Layer 2 of a small transformer language model trained on English Wikipedia (14 layers, counted from 0, width 128).
A neuron's activation on a vector x is GELU(weights . x), where the dot is the dot product.

Input weights of the MLP neurons that the questions are about. A number n stands for n times 0.0058.
n74: -27 -1 30 15 22 1 -28 -14 -14 -14 29 -12 -16 4 -10 -31 -12 -4 -2 23 -14 3 35 -5 -14 33 -20 -16 0 10 28 -28 1 33 20 -31 43 -5 -18 17 13 17 -10 -30 -18 31 5 25 8 45 -32 -61 14 33 4 19 19 -18 12 -8 21 3 -18 -14 11 -10 3 -35 42 1 51 -24 1 10 4 -16 28 28 14 1 -12 -34 -1 -3 23 9 -3 -20 -28 -21 -27 1 -11 -15 38 -32 6 -23 -1 18 9 -3 28 -50 10 24 -15 20 15 16 17 -41 -4 -58 -31 -9 -19 45 3 -50 13 30 -1 -23 42 -51 38 -19
n86: 14 -12 2 -6 11 -30 1 -35 -29 1 -27 -23 -24 -51 -14 -9 -17 -52 40 -15 7 -39 30 16 1 25 -21 44 27 -5 8 -29 50 5 -37 -38 30 5 -13 -19 36 25 24 8 -6 -14 -5 3 -43 36 39 18 -21 -12 19 5 2 36 30 17 -2 -29 -56 26 34 -36 40 1 26 -41 57 16 7 36 21 -59 13 24 -4 13 4 -2 -6 2 10 -13 -43 19 -20 -5 -20 -18 -18 46 7 9 -22 16 -12 -55 10 15 -36 -22 -53 -23 -7 -18 -18 -16 10 -14 27 29 25 27 3 -26 39 23 21 -2 -45 27 22 -47 -15 56
n105: 14 -2 -13 -13 -18 19 -28 18 -14 -15 -3 -23 22 -10 11 -21 2 4 -10 -19 4 5 13 -53 8 -3 -25 5 3 21 -10 18 6 9 23 -7 28 32 18 21 50 -8 -13 -5 -57 -30 -80 15 21 -18 -9 2 -29 14 -2 16 3 -23 -22 -14 -4 -20 -40 -8 42 9 28 7 -1 -2 -48 -1 28 -24 5 -26 -7 -11 9 30 43 -10 0 -16 10 -8 30 36 -47 39 30 4 -8 -8 32 47 -41 19 -17 -30 11 -8 21 41 -13 27 43 -17 -31 32 -5 32 -24 15 -10 49 27 19 34 0 -5 -45 -65 30 24 8 -16 -42
n203: -4 6 -1 -10 -11 -56 -12 -38 -5 -31 17 7 38 -9 -5 -30 -24 -10 -27 25 7 11 -24 34 2 28 -15 7 -22 -13 3 -7 -16 24 18 1 -4 -7 -9 34 22 69 -36 -23 29 9 20 36 -7 -15 -11 -11 -27 24 -36 -19 18 24 -56 -12 -19 18 29 -4 13 -46 20 41 42 -35 0 5 31 -27 14 -17 11 2 2 -77 55 -5 -7 -14 -8 46 3 -3 -11 -4 -15 21 35 -10 -12 15 53 38 -16 13 21 -31 18 1 7 -26 -28 -1 -2 26 -49 -17 -53 27 0 -25 15 22 -5 94 14 -15 -42 17 -20 -55 22 35
n216: 5 -34 -22 -30 21 -29 -10 9 -16 -37 36 21 -22 30 -16 -19 39 -16 29 33 25 17 -38 -21 2 45 19 9 -29 -11 -53 18 21 -20 24 19 0 -53 -3 -44 13 27 -12 5 -36 -53 -15 -10 0 79 9 26 -15 14 57 4 -14 -15 -8 -21 -51 -55 -14 2 -22 -16 -8 -18 -10 -48 -54 -12 -39 48 7 19 52 -28 -46 -32 21 31 47 55 -11 7 -11 41 9 39 -29 -2 21 55 -10 5 7 9 -7 41 -16 30 -8 -7 5 24 -8 9 20 -66 -23 -16 7 -11 44 -16 -22 27 59 -21 -1 2 -16 18 40 -21 -29 -22
n264: -17 11 3 10 2 5 -26 -12 -25 21 10 -5 8 -17 3 17 -2 2 -23 18 -4 -7 -11 -23 -5 20 -28 -13 16 -18 9 -28 25 42 38 16 14 29 -7 42 -3 0 8 21 2 21 5 31 5 14 -4 26 -25 7 0 3 23 -1 0 -16 -18 16 -11 -12 6 -24 18 -20 6 6 30 8 2 -2 -11 1 -2 5 -12 -3 -16 7 -17 22 10 -5 -12 -18 -27 -17 -18 13 9 -27 -1 -25 17 1 20 1 22 -42 -10 -19 20 -22 29 -18 7 -30 -14 5 8 -12 36 -11 -25 21 5 8 -3 12 2 -39 -64 -47 32 12
n296: 5 -4 14 -35 -59 -20 37 14 -22 -22 -8 -59 -39 25 -15 -17 29 5 -37 22 34 -3 -7 -28 -16 9 -39 -3 -3 -16 28 75 -2 73 -31 24 -5 31 32 11 7 13 30 -1 -21 26 16 30 -36 -13 -35 -16 -13 26 9 -1 -74 23 -19 30 -16 68 -21 19 10 59 36 -40 -3 13 0 -38 29 -17 -1 -5 -7 -88 -30 -1 9 4 10 37 12 34 9 -3 -3 -12 13 -9 42 -38 -30 -59 16 -14 5 -21 11 63 -27 -8 25 -20 7 -10 -42 -26 -3 -60 -39 -20 3 46 27 17 18 16 -42 39 23 -14 15 -52 25 3
n297: -10 -8 -8 -12 11 21 -5 9 41 3 14 -26 15 -22 21 2 -17 -3 -23 -29 -50 -31 -3 -34 7 -12 -14 20 27 -19 1 -38 -65 -3 15 -6 8 19 2 0 -5 18 31 -3 12 -19 -36 9 -30 21 7 28 -39 45 9 -6 18 17 42 -10 -9 17 15 -11 34 11 17 16 -1 5 -3 27 12 -31 41 17 -3 1 -2 -3 -9 2 27 -43 -13 44 18 19 2 6 10 13 15 -6 -20 27 -62 12 -14 -15 20 5 -17 25 -14 4 -13 -22 7 5 13 13 -33 26 2 -1 6 -10 14 -7 -8 8 -15 -37 8 3 6 -29
n307: 16 -6 -4 12 -11 -42 -10 38 -32 11 41 2 -34 0 -2 17 16 -26 -40 23 -27 -39 15 13 24 9 -18 -26 51 4 -7 -33 -53 32 -22 -27 50 15 -16 -26 22 -2 -28 34 -10 64 16 -43 -37 -4 -9 13 -9 24 -6 -47 13 36 -3 30 -8 30 -14 11 28 -18 17 -15 2 20 23 5 18 19 10 -64 9 -11 -47 -1 -16 -52 62 -20 -22 2 -59 16 10 -15 30 34 34 25 33 -56 13 -46 -2 3 5 -10 -8 28 26 15 -7 -16 8 -6 -5 27 -23 -19 23 9 -4 -5 26 19 26 11 32 -10 -17 11 8 42
n312: 15 2 -33 -49 -17 6 22 7 43 -10 31 23 -10 21 26 26 -10 53 40 -44 -38 -35 14 41 -16 -34 9 6 15 32 -35 -31 3 -18 -15 -18 -19 16 -24 9 -18 22 20 -11 -5 -22 -6 -25 -5 49 -29 0 17 -9 54 -16 -10 12 35 11 36 -2 -44 -47 21 10 -11 -51 -2 -13 24 -21 25 -10 -32 -29 3 -54 -37 7 -44 14 -10 19 -37 -2 8 -26 47 45 -9 26 34 -50 30 22 -3 -61 20 50 2 -19 28 26 -29 28 22 -18 23 49 21 -26 -25 -52 -5 20 -18 33 42 6 8 -46 -26 11 35 35 -2 7
n348: 11 -5 42 -13 15 -30 -26 27 1 -22 -34 -5 -23 14 -16 -26 17 -23 -4 20 -14 16 49 23 60 19 -1 0 14 -26 40 13 39 -39 -25 51 -23 -3 2 -4 -20 25 3 8 7 33 7 5 -5 20 -22 -12 -14 43 -7 19 -26 -21 6 -29 2 34 7 -43 21 3 -11 -25 9 5 7 17 -29 -1 -2 5 -11 -18 10 -20 13 -20 -24 24 -16 9 -1 12 -9 13 -22 32 16 -32 -33 -10 12 28 -15 -16 20 24 -13 -56 21 -16 -4 -30 -14 2 -30 -35 -20 40 32 -19 -19 7 -7 49 11 -20 -63 25 32 14 27 20
n356: -62 -26 -24 -26 10 -35 7 10 61 -48 16 -33 80 25 42 33 -32 24 10 -14 -19 -12 -28 22 38 -24 -23 24 42 -14 -4 25 -18 -11 -1 -30 -13 -34 22 8 11 -34 26 29 -24 18 38 46 -10 -32 -15 17 -10 7 10 -39 48 4 2 -29 2 20 3 36 21 7 20 17 -25 29 10 -12 19 -8 30 11 -40 -8 0 -2 -4 33 -7 5 17 -19 -23 12 -35 31 -27 7 1 14 29 -5 -27 21 -21 19 8 -17 6 -2 -17 -22 -7 1 -20 -33 11 -20 -47 -13 6 -42 40 -34 42 52 33 16 -21 11 -21 16 -38 -21
n372: 18 -15 -37 -1 13 -6 13 -12 -32 -11 -4 8 -6 9 -24 25 -24 10 16 7 -14 -30 -37 -24 -2 -58 10 -1 60 -1 -37 -31 23 -22 2 11 -27 -1 -21 37 -5 40 -35 43 9 -16 36 -56 -2 -34 -10 1 18 19 37 -22 16 32 16 9 32 16 47 -2 15 -54 -3 12 -56 0 -15 15 1 15 -17 -37 32 -28 46 31 7 65 -2 -13 11 17 -23 15 43 5 -41 -7 67 45 15 -3 4 -3 -25 4 24 -30 -25 49 -24 6 -9 2 6 -67 -17 -2 -23 -29 21 -5 30 -6 47 54 -64 -3 -20 -5 3 3 7 -26
n394: 10 -2 16 -16 1 -11 17 21 -2 19 9 45 49 -22 -36 -34 -2 23 -15 28 36 -18 -2 -20 21 4 -31 3 -41 -8 -18 19 15 -30 -3 53 -32 -21 3 -26 13 21 -46 17 3 -4 -39 20 -44 11 -19 5 -32 -41 -11 65 44 -19 -26 18 -8 10 15 -44 18 29 -8 11 -7 17 -26 -4 7 -4 8 -24 5 -31 -9 -15 -10 -1 17 2 -14 86 -58 80 3 18 -9 -1 17 4 -38 2 -27 31 -1 -38 10 39 -1 -14 -6 6 -5 -35 -4 4 -18 -9 9 -24 1 6 -43 25 21 -5 10 -27 9 30 9 27 -5 49
n401: -2 15 -10 -20 21 35 11 37 9 -4 22 -1 14 7 -4 7 1 -51 -26 33 5 1 9 -23 19 28 -14 -15 -16 -54 28 -6 -13 -4 -25 8 6 1 -4 -13 0 -12 18 2 1 -7 16 -1 -24 14 -4 -18 -4 23 -16 -4 2 -9 27 -12 10 -8 -15 -7 -8 10 -3 -12 14 -11 -11 -19 34 11 -11 12 -10 -38 27 -18 -4 -8 -24 1 25 8 2 -16 -40 -22 -29 -20 28 2 29 11 -8 11 9 16 19 -29 -23 41 -9 1 -12 -7 -5 69 -18 -15 -36 6 -13 22 34 20 8 -3 4 -29 -8 -12 -26 40 14 -13
n403: -20 -27 16 -34 -40 -32 -24 -33 -12 -57 -21 3 -18 -13 0 -50 -30 -28 26 -20 23 30 43 -26 -4 25 11 47 -31 -15 -16 21 -3 -6 -24 9 10 1 22 44 -6 41 -45 -49 -35 -41 15 18 -6 12 23 -45 -26 45 11 17 44 -12 49 -4 6 -13 -23 1 3 3 -5 4 8 -11 37 17 9 -26 -8 3 32 19 3 44 0 -24 -1 -57 7 17 8 8 17 6 -47 6 17 14 -35 -7 -3 51 32 39 -2 2 6 -9 -28 -3 -27 -67 42 -8 18 -5 32 21 25 17 -50 36 40 60 6 4 -19 46 -24 -22 12 12
n421: 15 -11 -11 25 28 18 -16 19 7 9 5 21 0 8 -26 -12 -19 1 -26 30 -17 -4 56 -23 -33 -1 -39 12 14 27 2 -36 -2 -13 -23 2 -30 -1 -41 29 -21 -28 25 14 -1 19 -3 9 8 -24 -32 -44 38 -42 33 -2 16 -30 -16 41 10 12 -43 5 8 23 -37 -29 -4 16 -3 -14 -13 36 39 20 -25 22 13 -1 33 -23 -4 -29 41 -23 66 -11 15 41 13 -4 -40 0 -44 19 -15 -24 -20 5 -40 4 4 57 -21 31 2 17 -20 26 1 -3 -5 -12 -34 2 -12 -15 49 1 -6 -20 28 -2 -4 -25 22 19
n428: -69 32 37 34 5 12 -42 -13 14 -26 20 12 -14 22 34 -32 -7 -26 -15 13 9 36 46 8 -24 17 -47 25 25 30 20 19 15 41 23 3 -15 -1 1 9 -34 2 -29 -13 10 16 17 -22 4 -20 -7 -13 32 7 -45 -7 -64 -16 -3 6 7 -15 -36 -8 -1 4 7 17 6 36 -22 -14 2 -6 -6 16 18 7 -44 -29 31 15 15 30 25 -12 37 -4 -32 5 -13 -20 42 25 -6 -29 -16 1 -18 -11 0 15 50 -6 -23 -13 -3 -10 -37 -13 4 -32 -2 62 -10 28 -8 40 -16 -13 15 28 -39 14 -40 5 7 13

Each question shows a token from some text and the vector x that enters the MLP there. A number n stands for n times 0.04.

"\".": -10 -11 10 -36 -10 7 51 -35 -35 4 15 -8 6 26 9 -22 -33 14 -32 7 40 9 23 1 5 -8 21 0 20 -32 1 -42 2 -7 8 -7 -33 39 44 -34 29 28 43 38 6 -3 -12 -30 -16 -9 -1 0 24 -4 -28 -7 6 12 15 -5 -4 -5 48 26 -54 -38 -13 2 -19 59 6 -28 -20 16 -18 -27 -44 6 35 -20 -14 -8 -55 5 -11 -33 54 33 3 -2 -5 -45 9 -71 -32 41 20 -11 31 18 -18 37 14 -38 15 23 -9 -3 13 20 -29 40 0 -28 40 -13 -1 12 6 -18 33 53 14 -9 15 -5 -47 -6
Which of these neurons fires most? n296

" C": -15 -25 5 -11 -24 1 -6 -39 -12 12 -3 -35 6 33 15 -17 -27 15 -27 -4 41 -16 53 8 -16 3 -34 25 -11 -2 2 -25 -8 23 6 17 14 -19 9 -36 17 12 44 34 2 -19 4 -60 11 0 32 -23 28 0 -42 -12 45 25 -35 -27 -6 -10 45 29 -36 -4 -35 23 -29 51 16 -9 -27 36 -6 -3 -18 57 -17 -2 -11 -36 -33 -15 -52 -20 6 -13 7 1 2 -24 37 -42 -21 36 31 48 -25 5 -16 25 46 -22 -14 -5 16 6 46 12 -11 35 0 -16 30 14 17 12 -12 -53 5 56 -22 -15 -12 -12 -10 22
Which neuron fires most, and how strongly? n428, at about 1.2

" were": -9 -14 -31 -49 -20 10 41 -17 -22 -19 -19 -12 27 53 16 -21 -49 12 -34 30 27 -4 42 17 2 -46 1 0 30 -23 -21 -29 -19 0 14 -24 -26 -3 46 -55 48 37 43 40 15 -7 -24 -46 -12 -15 34 0 15 31 -10 -12 35 10 -8 -26 55 23 33 24 -36 -13 -1 9 -5 30 11 -8 -32 4 12 -20 -15 18 20 -3 -25 8 -19 -5 -50 -35 5 20 5 38 0 -39 40 -38 -10 36 -9 -2 2 11 -25 52 20 -15 -6 -11 17 -24 22 14 7 18 3 -27 22 -8 23 -7 -5 -22 -7 40 -27 -22 21 15 -42 1
Which neuron fires most, and how strongly? n356, at about 3.2

" |": -16 -29 -1 -11 -15 6 0 -22 -30 -8 -4 -6 24 17 -8 -12 -27 3 -35 39 46 11 37 -8 -9 -36 -13 24 12 -4 -27 -43 -19 20 17 -28 -10 21 -3 -42 37 11 44 56 -18 -30 7 -29 -10 -11 43 3 -12 12 -24 9 3 17 -29 -26 2 -10 23 -2 -50 -4 -48 1 -22 44 -6 23 -40 -6 -7 -6 -17 35 36 2 -48 14 -37 -44 -36 0 40 0 -10 -10 -1 -25 16 -38 -22 38 16 25 -3 43 -25 27 28 -35 -23 12 18 -4 33 0 20 29 -15 25 36 9 -3 40 -14 -45 28 59 17 20 18 6 -34 13
Which neuron fires most, and how strongly? n403, at about 1.2

" was": 6 -7 -10 -34 -3 -7 30 -38 -33 -23 -8 -17 19 46 9 -10 -51 0 -29 28 33 4 44 12 22 -45 9 -6 33 -16 -19 -3 -27 -3 8 -22 -25 -3 29 -51 45 28 61 38 8 5 -18 -41 -2 -13 45 9 19 25 -18 1 12 -8 -14 -31 51 28 28 15 -48 -12 -16 21 5 27 13 15 -20 7 11 -32 -28 14 29 10 -35 -5 -21 -4 -35 -40 0 3 -4 29 -10 -39 23 -38 -8 43 -9 24 -21 28 -33 51 12 -22 -15 19 17 -38 19 -6 -18 14 -5 -18 18 0 19 -1 -30 -16 1 59 6 -19 26 10 -48 11
Which of these neurons fires most? n356

"ings": -6 -17 -45 -14 -33 5 1 -15 -43 34 -14 -8 35 29 0 5 -28 9 -31 15 42 -17 44 0 -33 -35 15 8 25 1 2 -46 -27 42 5 -24 -36 2 18 -35 28 18 34 4 14 -10 -29 -42 18 -17 32 -19 21 17 -19 -21 27 3 18 -21 28 -4 17 0 -50 -15 -1 -9 2 25 12 -27 -23 7 4 -53 -42 28 38 -4 2 -15 -23 9 -25 -14 41 18 -12 8 7 10 19 -68 -28 37 30 13 29 13 -13 23 20 22 5 16 4 -4 13 -13 -13 56 -34 -29 64 18 18 0 -14 -1 18 42 -22 13 25 -29 -58 28
Which of these neurons fires most? n105

"ill": 2 -28 -8 -8 -53 15 -12 -31 -35 14 -25 -5 -14 24 9 -3 -36 26 -33 31 43 -17 21 20 -2 -27 -15 23 -2 9 5 -31 -34 13 23 -8 0 -6 25 -48 31 5 38 30 42 -11 -3 -53 -21 59 32 14 17 27 -5 -26 10 39 -6 -19 10 9 32 3 -36 5 -27 22 -14 53 18 1 -47 32 -13 -50 -8 29 20 -7 -9 -29 -35 -19 12 -21 28 14 12 18 9 -3 20 -35 -27 33 -10 7 -9 52 -51 43 16 -15 -18 32 -28 -5 19 -3 -19 10 25 -21 29 7 5 10 -32 -18 -8 40 -22 -9 11 11 -54 17
Which of these neurons fires most? n307

"ory": 12 -6 -7 -38 -25 0 -2 -21 -20 16 7 -3 35 52 11 5 -33 -21 -43 25 54 -31 46 -2 -19 -4 3 6 17 1 18 -14 -47 11 6 -12 -22 11 1 -36 53 26 56 32 22 -27 -15 -12 -12 21 44 -17 18 5 -20 -15 -16 41 -30 -4 18 -18 27 6 -48 -26 -19 -19 -41 15 -12 14 -12 -8 -20 -18 -37 5 43 -4 -4 -11 -26 -10 6 -27 32 3 7 25 7 -30 10 -58 11 37 19 4 26 31 -42 4 11 10 -6 29 -35 -41 35 -14 -40 29 -31 -34 37 10 29 2 -20 -7 23 45 1 -7 29 3 -43 31
Which two neurons fire most, strongest first? n401, n312

"land": -27 11 -20 -47 -25 17 -23 7 -16 -12 -11 -1 26 12 -15 3 -28 -5 -47 25 58 -22 23 -24 -17 -3 -13 -12 30 28 14 -38 -16 25 17 -21 -13 5 9 -5 57 14 42 8 18 -28 -10 -37 -18 -39 28 -32 15 48 -14 8 10 15 -26 -33 24 32 5 27 -62 15 -38 18 -19 43 -6 9 -28 -3 -16 -16 -33 46 46 -7 13 -22 -12 -16 -22 -38 40 14 -5 -6 -12 7 39 -18 -18 26 25 -14 -27 6 -21 20 36 -35 10 1 -2 7 32 -26 -14 24 -14 -9 61 17 -17 -7 -28 -49 25 51 22 23 17 -21 -37 13
Which two neurons fire most, strongest first? n428, n74

" d": 4 -32 -21 -47 -8 9 35 -37 -23 18 -23 5 20 38 29 4 -24 23 -27 10 26 -21 39 13 23 -9 -6 19 33 2 -45 -21 5 31 -5 10 17 11 42 -59 19 19 28 28 -19 -10 -24 -64 -6 -6 35 3 -9 23 -21 -24 30 15 -37 0 23 -4 36 36 -39 -8 -9 7 -7 62 29 -13 -33 41 -10 -12 -27 28 10 -13 -11 -41 -39 -26 -38 -9 21 9 -22 -9 4 -53 37 -48 -23 28 1 8 -18 -2 -25 45 24 -8 -18 8 10 3 16 23 1 37 17 -7 17 13 15 15 -17 -57 11 52 -11 -23 -1 -25 -29 12
Which of these neurons fires most? n307

"ail": 5 -27 3 -17 -25 10 28 -23 -13 44 -23 -22 -15 14 3 -4 -40 51 -37 28 36 -42 40 -3 -47 1 -8 15 19 -9 -8 -5 9 28 11 11 -19 -41 26 -16 28 7 24 5 16 -36 -19 -47 19 37 18 -1 7 33 -21 -24 29 23 -37 -23 32 -4 44 13 -33 -45 -30 -16 2 38 -9 8 -24 -3 -5 -45 -18 21 37 15 -14 -25 -8 -14 -10 -32 31 11 38 -7 17 -10 -1 -56 -6 48 10 12 -1 20 -25 37 32 11 14 7 -21 -31 2 -19 -20 21 -5 -22 57 29 6 -2 -46 -47 31 62 -1 -9 18 17 -33 0
Which of these neurons fires most? n372